Layer 9 of a small transformer language model trained on English Wikipedia (14 layers, counted from 0, width 96).
A neuron adds its activation times its output weights to the MLP's output. To switch it off is to set its activation to zero at one token and run the rest of the model.

Output weights of the MLP neurons that the questions are about. A number n stands for (n - 128) times 0.0041.
n51: 118, 132, 84, 139, 98, 175, 82, 142, 82, 98, 187, 162, 134, 150, 97, 126, 101, 90, 107, 115, 72, 108, 126, 58, 135, 121, 169, 180, 109, 112, 150, 136, 111, 153, 91, 117, 124, 122, 140, 130, 113, 135, 119, 115, 112, 167, 137, 141, 172, 110, 150, 141, 133, 107, 117, 139, 100, 146, 135, 172, 138, 109, 146, 114, 112, 95, 123, 122, 162, 83, 116, 139, 104, 95, 186, 173, 154, 102, 154, 136, 131, 102, 116, 111, 76, 137, 88, 124, 125, 179, 152, 141, 90, 134, 89, 140
n140: 155, 183, 152, 131, 134, 123, 88, 143, 122, 120, 147, 143, 123, 144, 125, 132, 108, 128, 173, 92, 139, 159, 71, 94, 88, 181, 122, 128, 140, 105, 125, 117, 123, 115, 112, 107, 132, 101, 101, 144, 93, 83, 150, 130, 68, 134, 168, 116, 124, 97, 136, 104, 134, 165, 113, 162, 84, 162, 129, 123, 89, 109, 166, 109, 80, 138, 123, 106, 69, 136, 159, 142, 98, 149, 126, 134, 137, 106, 142, 111, 112, 151, 144, 169, 99, 87, 134, 117, 97, 105, 88, 138, 97, 104, 140, 144
n155: 71, 144, 136, 194, 154, 156, 147, 104, 100, 147, 130, 163, 91, 120, 124, 139, 108, 148, 86, 138, 135, 98, 104, 109, 94, 76, 145, 153, 143, 113, 112, 134, 131, 132, 129, 83, 120, 94, 130, 122, 105, 114, 118, 106, 123, 97, 111, 122, 123, 132, 122, 115, 114, 136, 115, 249, 130, 124, 132, 109, 134, 96, 126, 89, 86, 150, 123, 96, 154, 110, 167, 126, 179, 127, 144, 171, 129, 126, 126, 92, 149, 139, 165, 187, 160, 85, 146, 137, 112, 140, 153, 112, 169, 126, 109, 194
n229: 106, 148, 95, 128, 111, 142, 121, 112, 132, 134, 113, 156, 127, 191, 124, 125, 92, 135, 143, 99, 111, 172, 158, 101, 83, 116, 114, 136, 102, 104, 106, 173, 140, 172, 139, 175, 137, 131, 149, 120, 134, 102, 138, 127, 143, 136, 137, 144, 101, 93, 103, 123, 155, 130, 111, 136, 142, 120, 129, 148, 136, 139, 156, 154, 160, 131, 146, 126, 68, 147, 156, 110, 92, 80, 130, 78, 125, 121, 145, 120, 120, 157, 147, 136, 101, 124, 115, 118, 144, 118, 137, 121, 116, 129, 133, 136
n244: 107, 189, 96, 96, 112, 65, 145, 126, 163, 86, 107, 136, 97, 124, 129, 136, 119, 114, 124, 177, 117, 138, 131, 113, 163, 82, 122, 104, 109, 93, 155, 98, 53, 67, 145, 149, 104, 151, 98, 149, 151, 159, 89, 118, 155, 141, 120, 178, 83, 111, 165, 154, 96, 147, 121, 98, 48, 149, 131, 107, 142, 126, 195, 114, 160, 159, 112, 145, 182, 132, 109, 163, 132, 120, 111, 123, 176, 149, 180, 131, 110, 156, 103, 139, 162, 131, 114, 145, 124, 141, 129, 122, 142, 89, 150, 196
n254: 80, 89, 150, 88, 112, 108, 172, 132, 103, 126, 120, 126, 111, 131, 157, 162, 149, 172, 110, 108, 119, 77, 190, 149, 123, 160, 157, 126, 136, 180, 158, 125, 145, 140, 108, 141, 152, 136, 122, 96, 93, 119, 134, 100, 135, 76, 131, 134, 192, 158, 168, 162, 110, 130, 104, 104, 120, 97, 110, 144, 142, 85, 110, 150, 128, 107, 127, 100, 106, 147, 125, 96, 137, 103, 108, 102, 169, 111, 202, 102, 70, 125, 130, 79, 176, 130, 161, 123, 125, 186, 128, 121, 113, 99, 114, 140
n255: 105, 153, 93, 135, 102, 142, 105, 108, 140, 149, 78, 123, 141, 123, 137, 117, 171, 98, 106, 150, 139, 101, 118, 115, 110, 87, 162, 108, 111, 131, 137, 90, 114, 113, 87, 80, 99, 175, 152, 142, 146, 122, 87, 111, 195, 150, 116, 86, 145, 139, 138, 101, 168, 103, 91, 73, 100, 150, 159, 201, 129, 170, 116, 102, 117, 80, 111, 168, 163, 108, 111, 117, 145, 121, 161, 175, 153, 158, 158, 145, 62, 120, 119, 158, 83, 140, 188, 137, 71, 163, 99, 132, 137, 111, 142, 124
n256: 131, 146, 87, 124, 156, 137, 142, 127, 125, 124, 148, 118, 105, 146, 121, 124, 129, 116, 156, 50, 129, 135, 127, 150, 94, 124, 131, 156, 139, 174, 118, 168, 143, 106, 156, 81, 134, 70, 120, 117, 103, 110, 98, 114, 110, 110, 122, 149, 165, 135, 114, 152, 123, 150, 123, 168, 157, 127, 139, 111, 148, 148, 77, 159, 99, 140, 113, 111, 142, 150, 100, 155, 108, 111, 133, 112, 95, 96, 135, 123, 161, 116, 158, 161, 134, 129, 129, 100, 121, 160, 96, 127, 133, 113, 119, 156
n286: 106, 106, 139, 159, 98, 142, 135, 111, 111, 158, 116, 116, 112, 139, 100, 174, 115, 78, 157, 137, 122, 157, 120, 91, 103, 137, 91, 127, 126, 124, 113, 90, 91, 116, 127, 93, 161, 159, 126, 99, 137, 164, 88, 186, 176, 135, 123, 138, 148, 87, 120, 162, 111, 127, 109, 139, 123, 106, 181, 153, 127, 121, 138, 141, 138, 148, 111, 153, 69, 117, 142, 144, 155, 110, 114, 163, 104, 154, 124, 149, 161, 145, 148, 79, 140, 122, 170, 115, 81, 124, 107, 121, 91, 136, 104, 100
n329: 133, 182, 84, 110, 141, 94, 123, 115, 109, 128, 81, 86, 139, 137, 170, 144, 124, 79, 140, 133, 124, 150, 168, 135, 158, 147, 109, 114, 136, 114, 147, 129, 104, 148, 135, 132, 130, 117, 151, 120, 98, 130, 128, 99, 63, 94, 176, 136, 124, 81, 140, 132, 109, 98, 137, 126, 114, 112, 125, 94, 106, 153, 97, 143, 149, 110, 159, 112, 160, 121, 163, 111, 125, 83, 157, 95, 91, 139, 144, 133, 138, 148, 136, 159, 140, 138, 99, 139, 123, 108, 100, 107, 139, 129, 175, 137
n417: 111, 131, 96, 160, 177, 100, 110, 111, 104, 110, 132, 120, 96, 146, 79, 176, 152, 71, 129, 173, 112, 100, 139, 125, 148, 113, 124, 126, 159, 174, 128, 136, 98, 103, 119, 85, 94, 109, 156, 120, 123, 158, 158, 192, 132, 94, 94, 150, 149, 132, 89, 114, 156, 150, 122, 101, 108, 162, 135, 109, 138, 143, 151, 125, 184, 105, 65, 136, 146, 127, 113, 172, 139, 145, 99, 118, 188, 140, 185, 121, 147, 211, 128, 116, 173, 121, 163, 110, 125, 164, 131, 131, 130, 147, 134, 205
n481: 148, 91, 110, 117, 131, 67, 104, 119, 141, 101, 177, 147, 148, 96, 134, 100, 110, 88, 129, 89, 150, 126, 153, 133, 129, 103, 116, 133, 115, 105, 136, 127, 129, 106, 111, 127, 122, 95, 115, 164, 124, 121, 151, 157, 157, 110, 133, 139, 124, 152, 102, 143, 193, 106, 122, 105, 147, 116, 145, 154, 109, 151, 125, 82, 113, 124, 156, 115, 130, 114, 107, 102, 125, 120, 88, 115, 90, 145, 127, 128, 81, 143, 174, 151, 124, 147, 145, 108, 142, 127, 172, 94, 133, 95, 118, 79
n584: 170, 142, 131, 140, 148, 103, 95, 90, 104, 136, 168, 130, 175, 128, 114, 125, 116, 127, 159, 101, 144, 91, 132, 121, 84, 157, 174, 124, 130, 132, 153, 180, 110, 120, 135, 125, 97, 103, 169, 142, 142, 151, 127, 137, 111, 128, 113, 127, 129, 154, 143, 122, 162, 156, 143, 138, 150, 144, 128, 129, 128, 86, 117, 115, 130, 88, 104, 110, 88, 103, 108, 185, 109, 109, 132, 78, 104, 120, 121, 149, 152, 150, 116, 117, 112, 115, 99, 57, 112, 131, 131, 155, 116, 137, 168, 110
n595: 215, 86, 115, 134, 114, 128, 180, 112, 80, 114, 130, 195, 140, 135, 32, 157, 108, 166, 87, 57, 159, 178, 165, 159, 99, 74, 112, 112, 55, 130, 181, 147, 138, 147, 153, 169, 108, 83, 188, 160, 137, 141, 124, 102, 122, 115, 149, 118, 149, 121, 136, 152, 72, 151, 165, 129, 181, 173, 51, 109, 95, 90, 117, 98, 80, 49, 155, 124, 144, 179, 104, 142, 119, 56, 180, 52, 139, 157, 91, 142, 107, 87, 117, 104, 145, 180, 103, 91, 152, 110, 138, 160, 82, 141, 111, 128
n619: 117, 89, 99, 127, 133, 157, 109, 144, 132, 103, 138, 104, 160, 142, 116, 173, 141, 100, 168, 119, 111, 81, 171, 154, 127, 172, 123, 174, 154, 148, 178, 162, 141, 128, 124, 91, 117, 140, 138, 130, 131, 98, 129, 119, 115, 104, 78, 51, 126, 101, 105, 110, 130, 112, 139, 123, 124, 125, 127, 116, 165, 99, 113, 156, 110, 142, 105, 112, 97, 161, 134, 112, 172, 119, 174, 156, 115, 132, 134, 162, 126, 159, 109, 127, 78, 118, 154, 151, 103, 98, 131, 74, 116, 166, 137, 128
n704: 121, 131, 117, 129, 156, 145, 117, 153, 95, 116, 205, 107, 127, 151, 137, 158, 118, 87, 75, 93, 108, 123, 127, 158, 157, 150, 151, 167, 124, 121, 137, 82, 91, 94, 141, 125, 92, 123, 166, 111, 122, 180, 119, 132, 161, 93, 106, 136, 114, 87, 143, 170, 163, 126, 134, 116, 89, 122, 173, 101, 77, 82, 111, 104, 129, 107, 116, 108, 90, 114, 83, 159, 111, 80, 145, 139, 145, 138, 145, 120, 98, 100, 113, 123, 105, 86, 137, 206, 136, 107, 123, 112, 98, 138, 155, 112

Each question names a token from some text and the token that comes next. It shows the activations a of the neurons there, in the order above. A number n stands for (n - 128) times 0.026.

Then comes g, the gradient of the next token's log-probability with respect to the MLP's output, scaled to length 1. A neuron's effect is roughly proportional to its activation times (output weights . g). A number n stands for (n - 128) times 0.0031.

"ed", then "ly"
a: 132, 128, 128, 157, 128, 128, 128, 128, 128, 128, 128, 128, 128, 155, 128, 166
g: 177, 85, 156, 106, 105, 140, 95, 129, 136, 160, 160, 100, 153, 159, 136, 78, 181, 128, 85, 149, 110, 162, 107, 94, 167, 98, 191, 134, 130, 121, 139, 131, 111, 95, 144, 146, 154, 103, 170, 189, 212, 191, 159, 139, 131, 126, 140, 144, 110, 113, 119, 148, 106, 83, 190, 134, 123, 173, 148, 146, 148, 61, 153, 128, 74, 121, 194, 101, 153, 110, 107, 188, 105, 136, 100, 192, 116, 147, 125, 165, 155, 189, 142, 128, 123, 92, 203, 151, 131, 136, 135, 123, 181, 156, 116, 168
Which neuron, switched off, lowers the next token's probability most? n704

" recording", then " engineer"
a: 128, 128, 128, 128, 128, 128, 128, 147, 135, 128, 128, 128, 128, 128, 128, 138
g: 72, 132, 95, 101, 101, 143, 137, 113, 78, 137, 108, 125, 112, 136, 164, 104, 132, 162, 103, 140, 117, 194, 142, 100, 180, 122, 118, 123, 104, 170, 112, 122, 186, 111, 79, 159, 106, 104, 130, 163, 132, 121, 81, 135, 97, 138, 147, 152, 162, 167, 104, 108, 142, 158, 73, 95, 210, 153, 76, 169, 78, 108, 172, 201, 119, 149, 74, 112, 131, 99, 164, 127, 158, 130, 93, 113, 202, 160, 120, 131, 170, 90, 162, 173, 130, 136, 80, 209, 90, 127, 122, 185, 138, 114, 110, 134
Which neuron, switched off, raises the next token's probability most? n704

",", then " “"
a: 128, 128, 172, 128, 145, 148, 144, 151, 128, 128, 206, 128, 128, 144, 128, 128
g: 123, 116, 132, 77, 83, 82, 71, 71, 120, 140, 167, 121, 102, 146, 104, 193, 151, 50, 99, 137, 134, 132, 129, 195, 95, 177, 118, 80, 128, 154, 177, 113, 157, 154, 81, 89, 169, 190, 106, 172, 116, 122, 139, 106, 79, 144, 107, 68, 161, 101, 127, 185, 143, 105, 107, 166, 150, 186, 176, 103, 144, 101, 104, 82, 139, 149, 111, 156, 102, 106, 147, 105, 110, 124, 166, 90, 142, 126, 109, 147, 82, 141, 100, 184, 119, 147, 82, 126, 131, 131, 115, 146, 145, 99, 140, 61
Which neuron, switched off, lowers the next token's probability most? n255

"ised", then " and"
a: 128, 128, 141, 151, 128, 128, 152, 128, 128, 128, 144, 141, 128, 147, 128, 159
g: 182, 95, 168, 144, 104, 138, 159, 176, 157, 117, 109, 195, 134, 98, 154, 142, 165, 131, 103, 133, 136, 93, 68, 115, 105, 97, 102, 131, 150, 102, 113, 91, 75, 89, 138, 145, 148, 91, 118, 113, 131, 235, 85, 128, 139, 126, 138, 81, 102, 164, 137, 81, 97, 119, 175, 141, 119, 125, 85, 203, 144, 100, 100, 130, 169, 145, 131, 72, 110, 132, 127, 100, 85, 183, 118, 138, 132, 119, 147, 142, 181, 106, 88, 106, 55, 119, 86, 116, 104, 76, 116, 82, 69, 104, 148, 146
Which neuron, switched off, raises the next token's probability most? n229

" other", then " songs"
a: 128, 128, 132, 162, 128, 128, 133, 128, 128, 138, 128, 131, 128, 185, 128, 177
g: 168, 165, 134, 180, 136, 120, 101, 112, 118, 150, 139, 109, 87, 141, 133, 143, 189, 154, 129, 91, 131, 78, 168, 169, 125, 98, 120, 84, 145, 155, 162, 96, 109, 133, 75, 129, 89, 163, 129, 140, 132, 88, 133, 153, 98, 158, 127, 103, 126, 98, 118, 164, 77, 55, 154, 105, 118, 124, 138, 123, 135, 155, 155, 132, 184, 142, 160, 46, 153, 171, 95, 175, 131, 131, 124, 180, 113, 167, 118, 123, 185, 124, 185, 165, 80, 145, 78, 90, 122, 201, 116, 70, 145, 82, 163, 62
Which neuron, switched off, lowers the next token's probability most? n329

" Two", then " Joint"
a: 128, 128, 146, 169, 128, 128, 128, 133, 128, 128, 140, 144, 134, 189, 128, 169
g: 93, 157, 83, 94, 83, 100, 182, 125, 91, 150, 128, 156, 140, 186, 181, 96, 75, 85, 147, 127, 90, 199, 126, 89, 159, 121, 189, 107, 140, 110, 92, 105, 200, 164, 129, 131, 132, 114, 132, 137, 154, 145, 126, 152, 147, 131, 93, 128, 209, 207, 118, 143, 175, 148, 108, 163, 126, 129, 159, 126, 102, 148, 157, 159, 86, 115, 153, 183, 86, 128, 141, 118, 153, 109, 136, 84, 104, 178, 157, 118, 139, 91, 112, 112, 132, 114, 140, 196, 95, 56, 165, 155, 144, 148, 136, 148
Which two neurons, each switched off alone, lower its probability most, in order? n229, n704

" ", then "op"
a: 128, 128, 128, 128, 153, 128, 142, 136, 128, 128, 152, 128, 130, 128, 145, 128
g: 109, 143, 107, 148, 96, 131, 153, 119, 71, 135, 118, 120, 124, 165, 140, 157, 151, 161, 120, 145, 131, 155, 145, 120, 135, 149, 127, 112, 185, 179, 86, 66, 149, 111, 104, 119, 153, 170, 103, 90, 127, 153, 152, 109, 169, 116, 75, 175, 129, 221, 88, 88, 86, 111, 84, 110, 128, 133, 123, 128, 125, 194, 129, 91, 153, 99, 94, 180, 148, 101, 100, 68, 115, 120, 176, 76, 99, 138, 150, 118, 123, 26, 132, 140, 120, 145, 113, 30, 117, 140, 167, 127, 102, 83, 106, 147
Which neuron, switched off, raises the next token's probability most? n619

" Audi", then "o"
a: 128, 128, 128, 128, 190, 128, 128, 144, 148, 128, 128, 128, 128, 128, 128, 128
g: 176, 142, 132, 79, 165, 33, 148, 98, 96, 117, 119, 103, 78, 137, 158, 76, 148, 136, 78, 122, 119, 104, 130, 88, 166, 107, 74, 164, 174, 143, 117, 105, 135, 154, 73, 174, 32, 139, 125, 99, 172, 149, 88, 124, 83, 138, 95, 126, 121, 152, 122, 130, 101, 106, 120, 144, 125, 142, 151, 125, 160, 177, 148, 106, 66, 188, 119, 114, 158, 125, 148, 68, 57, 119, 90, 77, 108, 133, 101, 140, 157, 126, 78, 137, 116, 142, 151, 94, 154, 177, 92, 88, 120, 139, 134, 128
Which neuron, switched off, lowers the next token's probability most? n244

" of", then " "
a: 128, 128, 128, 128, 128, 142, 128, 133, 128, 128, 143, 128, 128, 128, 154, 128
g: 100, 92, 109, 93, 182, 78, 85, 159, 144, 183, 163, 81, 86, 118, 152, 140, 134, 159, 117, 88, 125, 133, 133, 146, 132, 100, 111, 106, 92, 72, 163, 208, 146, 71, 147, 223, 84, 129, 141, 112, 114, 114, 119, 114, 120, 62, 88, 92, 181, 116, 159, 144, 173, 133, 91, 173, 79, 133, 105, 121, 161, 86, 116, 130, 131, 138, 144, 136, 134, 131, 155, 139, 149, 104, 106, 160, 130, 101, 143, 138, 109, 134, 180, 122, 106, 197, 142, 134, 139, 98, 86, 48, 77, 107, 100, 107
Which two neurons, each switched off alone, lower its probability most, in order? n619, n254

"s", then " network"
a: 176, 128, 128, 128, 128, 128, 157, 128, 128, 128, 128, 128, 128, 150, 128, 160
g: 94, 141, 126, 89, 150, 104, 139, 129, 132, 117, 150, 181, 98, 180, 146, 71, 118, 137, 121, 82, 81, 165, 47, 89, 143, 123, 145, 142, 107, 124, 125, 125, 140, 87, 134, 96, 117, 71, 149, 101, 145, 128, 62, 155, 121, 132, 83, 130, 182, 177, 168, 93, 121, 123, 96, 150, 118, 103, 136, 165, 117, 124, 163, 153, 111, 212, 185, 140, 117, 70, 121, 127, 115, 59, 133, 161, 135, 146, 97, 58, 131, 142, 147, 155, 140, 42, 114, 148, 88, 73, 136, 184, 98, 109, 107, 140
Which two neurons, each switched off alone, lower its probability most, in order? n51, n704

" a", then " failed"
a: 128, 128, 128, 134, 175, 128, 179, 146, 135, 141, 145, 154, 128, 134, 132, 128
g: 112, 96, 114, 86, 88, 172, 142, 167, 51, 159, 147, 101, 176, 121, 113, 152, 105, 145, 164, 137, 171, 131, 110, 128, 134, 134, 134, 114, 132, 111, 123, 139, 112, 161, 110, 138, 95, 94, 89, 101, 132, 138, 154, 161, 116, 171, 116, 161, 90, 137, 100, 168, 119, 93, 138, 135, 59, 73, 148, 99, 119, 100, 113, 34, 150, 131, 86, 138, 134, 143, 93, 126, 119, 102, 71, 114, 110, 132, 81, 197, 98, 119, 137, 127, 59, 142, 53, 146, 123, 120, 66, 144, 76, 66, 56, 141
Which neuron, switched off, lowers the next token's probability most? n481

"mo", then "ke"
a: 128, 128, 129, 128, 158, 128, 128, 153, 128, 128, 128, 128, 128, 128, 128, 128
g: 138, 103, 127, 104, 107, 158, 69, 95, 144, 179, 87, 83, 160, 95, 127, 77, 138, 148, 56, 123, 124, 120, 157, 134, 102, 155, 85, 110, 63, 102, 146, 119, 70, 129, 129, 192, 144, 143, 149, 143, 99, 172, 66, 94, 96, 146, 130, 131, 126, 97, 97, 109, 116, 134, 113, 150, 143, 82, 97, 141, 169, 86, 65, 166, 140, 128, 145, 181, 138, 203, 104, 118, 143, 128, 142, 137, 100, 125, 166, 156, 95, 123, 106, 187, 177, 141, 66, 111, 164, 191, 118, 150, 167, 87, 129, 180
Which two neurons, each switched off alone, lower its probability most, in order? n244, n256

" in", then " the"
a: 128, 128, 128, 128, 128, 160, 128, 150, 128, 128, 128, 128, 128, 128, 153, 128
g: 111, 174, 116, 159, 139, 163, 118, 187, 86, 136, 94, 142, 90, 129, 139, 149, 132, 113, 152, 86, 147, 180, 159, 77, 152, 125, 117, 153, 152, 154, 144, 97, 99, 143, 98, 169, 119, 81, 114, 86, 83, 126, 164, 68, 102, 167, 149, 222, 90, 128, 117, 122, 120, 82, 182, 74, 201, 149, 142, 123, 127, 232, 158, 125, 111, 120, 81, 136, 155, 150, 98, 102, 109, 152, 162, 133, 122, 109, 187, 139, 83, 108, 87, 113, 130, 146, 168, 110, 114, 144, 120, 188, 149, 147, 149, 106
Which neuron, switched off, raises the next token's probability most? n619

" the", then " main"
a: 128, 128, 128, 146, 141, 128, 128, 136, 128, 128, 150, 133, 128, 162, 138, 128
g: 151, 224, 97, 99, 126, 137, 110, 101, 135, 164, 150, 129, 160, 135, 179, 174, 154, 149, 135, 92, 83, 111, 210, 132, 116, 126, 172, 118, 83, 90, 113, 123, 93, 127, 110, 170, 63, 129, 77, 101, 178, 160, 151, 131, 153, 125, 75, 93, 153, 171, 100, 68, 130, 139, 114, 95, 120, 99, 171, 125, 124, 94, 116, 62, 81, 143, 121, 164, 109, 143, 134, 176, 140, 123, 138, 136, 94, 125, 167, 44, 184, 113, 153, 104, 161, 129, 101, 150, 134, 139, 133, 174, 105, 130, 189, 129
Which neuron, switched off, raises the next token's probability most? n595

" to", then " a"
a: 142, 128, 141, 128, 156, 154, 135, 146, 132, 128, 188, 132, 128, 158, 128, 128
g: 140, 93, 133, 147, 111, 212, 112, 145, 82, 138, 134, 152, 108, 198, 62, 146, 138, 113, 119, 150, 125, 136, 107, 149, 143, 153, 165, 115, 155, 152, 114, 145, 124, 125, 122, 135, 89, 116, 125, 145, 145, 122, 165, 133, 176, 157, 111, 161, 111, 145, 125, 83, 101, 112, 155, 125, 66, 118, 122, 123, 86, 79, 184, 130, 175, 157, 118, 96, 102, 127, 142, 126, 127, 142, 103, 127, 110, 59, 183, 58, 149, 93, 60, 94, 81, 167, 60, 152, 113, 171, 179, 210, 193, 145, 148, 127
Which two neurons, each switched off alone, lower its probability most, in order? n417, n51

"ly", then " supported"
a: 128, 128, 128, 128, 128, 128, 169, 128, 128, 128, 160, 150, 128, 164, 128, 141
g: 131, 78, 113, 97, 129, 140, 119, 183, 143, 179, 120, 155, 134, 116, 144, 162, 136, 76, 141, 134, 131, 165, 198, 134, 102, 94, 205, 116, 135, 105, 164, 129, 119, 157, 111, 148, 89, 113, 27, 99, 130, 193, 150, 133, 137, 194, 109, 139, 136, 175, 66, 116, 128, 112, 128, 120, 93, 155, 180, 146, 53, 94, 102, 100, 144, 100, 101, 137, 126, 170, 157, 143, 114, 98, 85, 147, 103, 114, 86, 112, 139, 135, 195, 156, 78, 121, 129, 145, 98, 126, 168, 63, 126, 118, 130, 73
Which two neurons, each switched off alone, lower its probability most, in order? n481, n255

" get", then " clean"
a: 128, 128, 161, 133, 160, 169, 187, 128, 128, 160, 128, 128, 128, 154, 128, 128
g: 170, 101, 106, 106, 90, 132, 90, 85, 98, 86, 127, 142, 109, 130, 170, 122, 109, 154, 125, 131, 111, 102, 100, 134, 141, 143, 117, 88, 129, 210, 95, 130, 153, 113, 134, 146, 143, 142, 179, 133, 112, 172, 100, 87, 121, 144, 95, 166, 91, 37, 189, 117, 144, 173, 104, 54, 126, 135, 133, 206, 133, 134, 104, 124, 183, 119, 165, 164, 153, 155, 157, 110, 201, 119, 111, 90, 87, 70, 81, 117, 86, 110, 88, 137, 131, 101, 187, 95, 125, 84, 132, 169, 117, 112, 109, 170
Which two neurons, each switched off alone, lower its probability most, in order? n255, n254

"8", then "2"
a: 128, 168, 128, 128, 136, 128, 128, 128, 128, 128, 128, 129, 128, 128, 157, 136
g: 137, 134, 77, 113, 103, 148, 109, 123, 171, 90, 139, 123, 150, 131, 126, 128, 104, 124, 241, 126, 143, 143, 69, 142, 163, 131, 146, 126, 121, 96, 110, 184, 138, 123, 144, 134, 141, 83, 175, 161, 180, 75, 192, 131, 143, 92, 172, 102, 166, 72, 156, 134, 117, 158, 149, 77, 110, 154, 102, 169, 103, 94, 143, 125, 61, 115, 144, 116, 161, 129, 160, 129, 192, 223, 133, 161, 151, 135, 135, 152, 120, 117, 142, 75, 175, 118, 141, 174, 77, 122, 135, 159, 170, 106, 92, 120
Which neuron, switched off, lowers the next token's probability most? n140

",", then " Pa"
a: 136, 128, 153, 130, 157, 141, 160, 128, 128, 128, 183, 128, 128, 148, 128, 128
g: 166, 132, 139, 137, 147, 82, 94, 135, 72, 135, 155, 151, 178, 134, 139, 118, 96, 112, 173, 135, 114, 129, 160, 177, 195, 163, 147, 171, 95, 88, 145, 112, 178, 95, 72, 74, 124, 173, 146, 144, 76, 135, 161, 147, 109, 114, 200, 67, 119, 87, 125, 169, 148, 133, 149, 136, 150, 150, 81, 153, 183, 154, 175, 129, 162, 150, 88, 136, 113, 114, 137, 128, 161, 179, 96, 134, 141, 129, 110, 160, 109, 153, 133, 101, 220, 95, 178, 143, 115, 93, 95, 179, 130, 171, 144, 80
Which neuron, switched off, lowers the next token's probability most? n417

"t", then " The"
a: 128, 128, 132, 128, 128, 128, 128, 148, 139, 129, 128, 128, 128, 128, 128, 128
g: 136, 133, 89, 121, 143, 96, 109, 141, 77, 132, 126, 117, 81, 76, 133, 179, 159, 97, 157, 85, 163, 151, 148, 161, 118, 150, 131, 109, 142, 133, 186, 102, 165, 172, 150, 144, 140, 145, 151, 136, 153, 34, 128, 155, 91, 125, 190, 102, 142, 82, 163, 202, 117, 111, 109, 145, 145, 59, 94, 93, 130, 107, 148, 101, 170, 161, 96, 103, 94, 116, 134, 141, 96, 187, 125, 181, 101, 85, 171, 162, 100, 121, 173, 147, 180, 139, 119, 95, 96, 133, 71, 148, 148, 133, 178, 73
Which two neurons, each switched off alone, lower its probability most, in order? n256, n286

" troops", then " of"
a: 128, 128, 128, 128, 176, 128, 154, 128, 128, 128, 137, 128, 128, 160, 128, 128
g: 129, 148, 108, 149, 116, 77, 177, 166, 157, 93, 138, 130, 181, 77, 166, 121, 114, 60, 98, 144, 149, 147, 174, 161, 169, 151, 141, 159, 89, 97, 142, 161, 84, 109, 125, 158, 162, 128, 138, 146, 155, 169, 138, 96, 127, 158, 175, 153, 81, 191, 160, 171, 154, 146, 165, 148, 175, 177, 167, 117, 124, 141, 128, 147, 37, 93, 96, 151, 143, 164, 135, 194, 187, 140, 135, 132, 172, 101, 150, 101, 174, 143, 130, 123, 151, 178, 129, 108, 106, 181, 72, 147, 147, 137, 120, 87
Which neuron, switched off, lowers the next token's probability most? n244

"orrow", then "ed"
a: 128, 128, 161, 158, 128, 128, 128, 141, 128, 150, 128, 128, 129, 128, 128, 128
g: 165, 132, 142, 99, 166, 163, 136, 134, 123, 147, 131, 137, 100, 127, 156, 106, 97, 108, 160, 130, 123, 154, 157, 162, 100, 147, 154, 183, 155, 180, 186, 103, 139, 109, 146, 181, 124, 185, 123, 76, 200, 145, 75, 174, 113, 144, 126, 145, 152, 158, 98, 125, 125, 163, 93, 136, 124, 147, 109, 144, 125, 106, 155, 88, 105, 79, 132, 144, 142, 124, 123, 133, 108, 155, 66, 137, 176, 88, 64, 150, 148, 189, 201, 166, 100, 151, 230, 185, 90, 168, 120, 77, 126, 125, 157, 131
Which neuron, switched off, raises the next token's probability most? n329

" con", then "quest"
a: 128, 128, 128, 128, 189, 155, 153, 128, 128, 135, 128, 128, 128, 128, 133, 128
g: 107, 113, 71, 154, 80, 127, 125, 139, 166, 140, 106, 113, 110, 127, 152, 151, 158, 118, 130, 101, 199, 136, 189, 152, 127, 90, 148, 163, 130, 55, 75, 153, 106, 195, 192, 105, 92, 131, 145, 122, 120, 137, 136, 88, 146, 136, 160, 56, 103, 142, 149, 132, 119, 117, 130, 163, 129, 86, 136, 147, 128, 124, 115, 104, 139, 138, 139, 129, 158, 138, 114, 138, 139, 78, 124, 92, 151, 117, 73, 188, 118, 146, 69, 106, 116, 37, 120, 140, 125, 85, 63, 124, 64, 113, 111, 218
Which neuron, switched off, lowers the next token's probability most? n244

" have", then " been"
a: 128, 128, 168, 128, 131, 128, 162, 128, 128, 136, 128, 151, 128, 194, 128, 181
g: 90, 147, 142, 143, 81, 162, 103, 114, 167, 129, 153, 153, 170, 184, 80, 87, 157, 150, 99, 119, 125, 117, 182, 91, 104, 53, 159, 89, 115, 126, 121, 135, 104, 121, 157, 87, 92, 131, 151, 52, 94, 162, 105, 181, 100, 118, 130, 107, 94, 178, 92, 179, 97, 113, 171, 129, 96, 89, 174, 95, 75, 90, 176, 121, 105, 101, 140, 158, 158, 86, 103, 154, 125, 100, 133, 157, 95, 96, 73, 142, 132, 91, 142, 161, 93, 114, 106, 148, 167, 177, 126, 67, 102, 83, 162, 129
Which neuron, switched off, lowers the next token's probability most? n704

"le", then "."
a: 147, 128, 128, 128, 128, 128, 128, 128, 128, 152, 132, 144, 128, 128, 128, 151
g: 173, 111, 133, 149, 153, 160, 144, 107, 176, 88, 168, 133, 72, 121, 144, 126, 133, 153, 132, 90, 133, 105, 154, 104, 116, 86, 99, 137, 172, 110, 10, 145, 87, 155, 160, 120, 70, 122, 89, 130, 87, 114, 98, 114, 121, 106, 123, 85, 84, 98, 143, 123, 72, 101, 144, 106, 137, 156, 88, 147, 128, 180, 130, 106, 97, 190, 93, 123, 119, 171, 90, 183, 96, 149, 146, 97, 72, 103, 149, 144, 102, 98, 135, 155, 68, 139, 134, 137, 106, 210, 186, 136, 161, 153, 121, 159
Which neuron, switched off, raises the next token's probability most? n329

"ed", then " by"
a: 128, 128, 128, 132, 128, 165, 135, 137, 128, 128, 128, 137, 146, 129, 128, 132
g: 132, 107, 167, 123, 156, 180, 102, 105, 151, 103, 122, 117, 160, 101, 104, 163, 96, 152, 47, 103, 188, 92, 161, 98, 76, 143, 115, 122, 95, 122, 76, 102, 45, 135, 146, 137, 114, 103, 152, 110, 134, 175, 90, 114, 127, 104, 150, 64, 83, 144, 145, 109, 110, 104, 105, 167, 121, 108, 151, 135, 148, 137, 139, 110, 113, 151, 89, 75, 170, 208, 76, 120, 155, 127, 166, 143, 158, 134, 101, 73, 121, 165, 139, 171, 42, 143, 114, 100, 157, 125, 106, 79, 86, 95, 150, 157
Which neuron, switched off, raises the next token's probability most? n254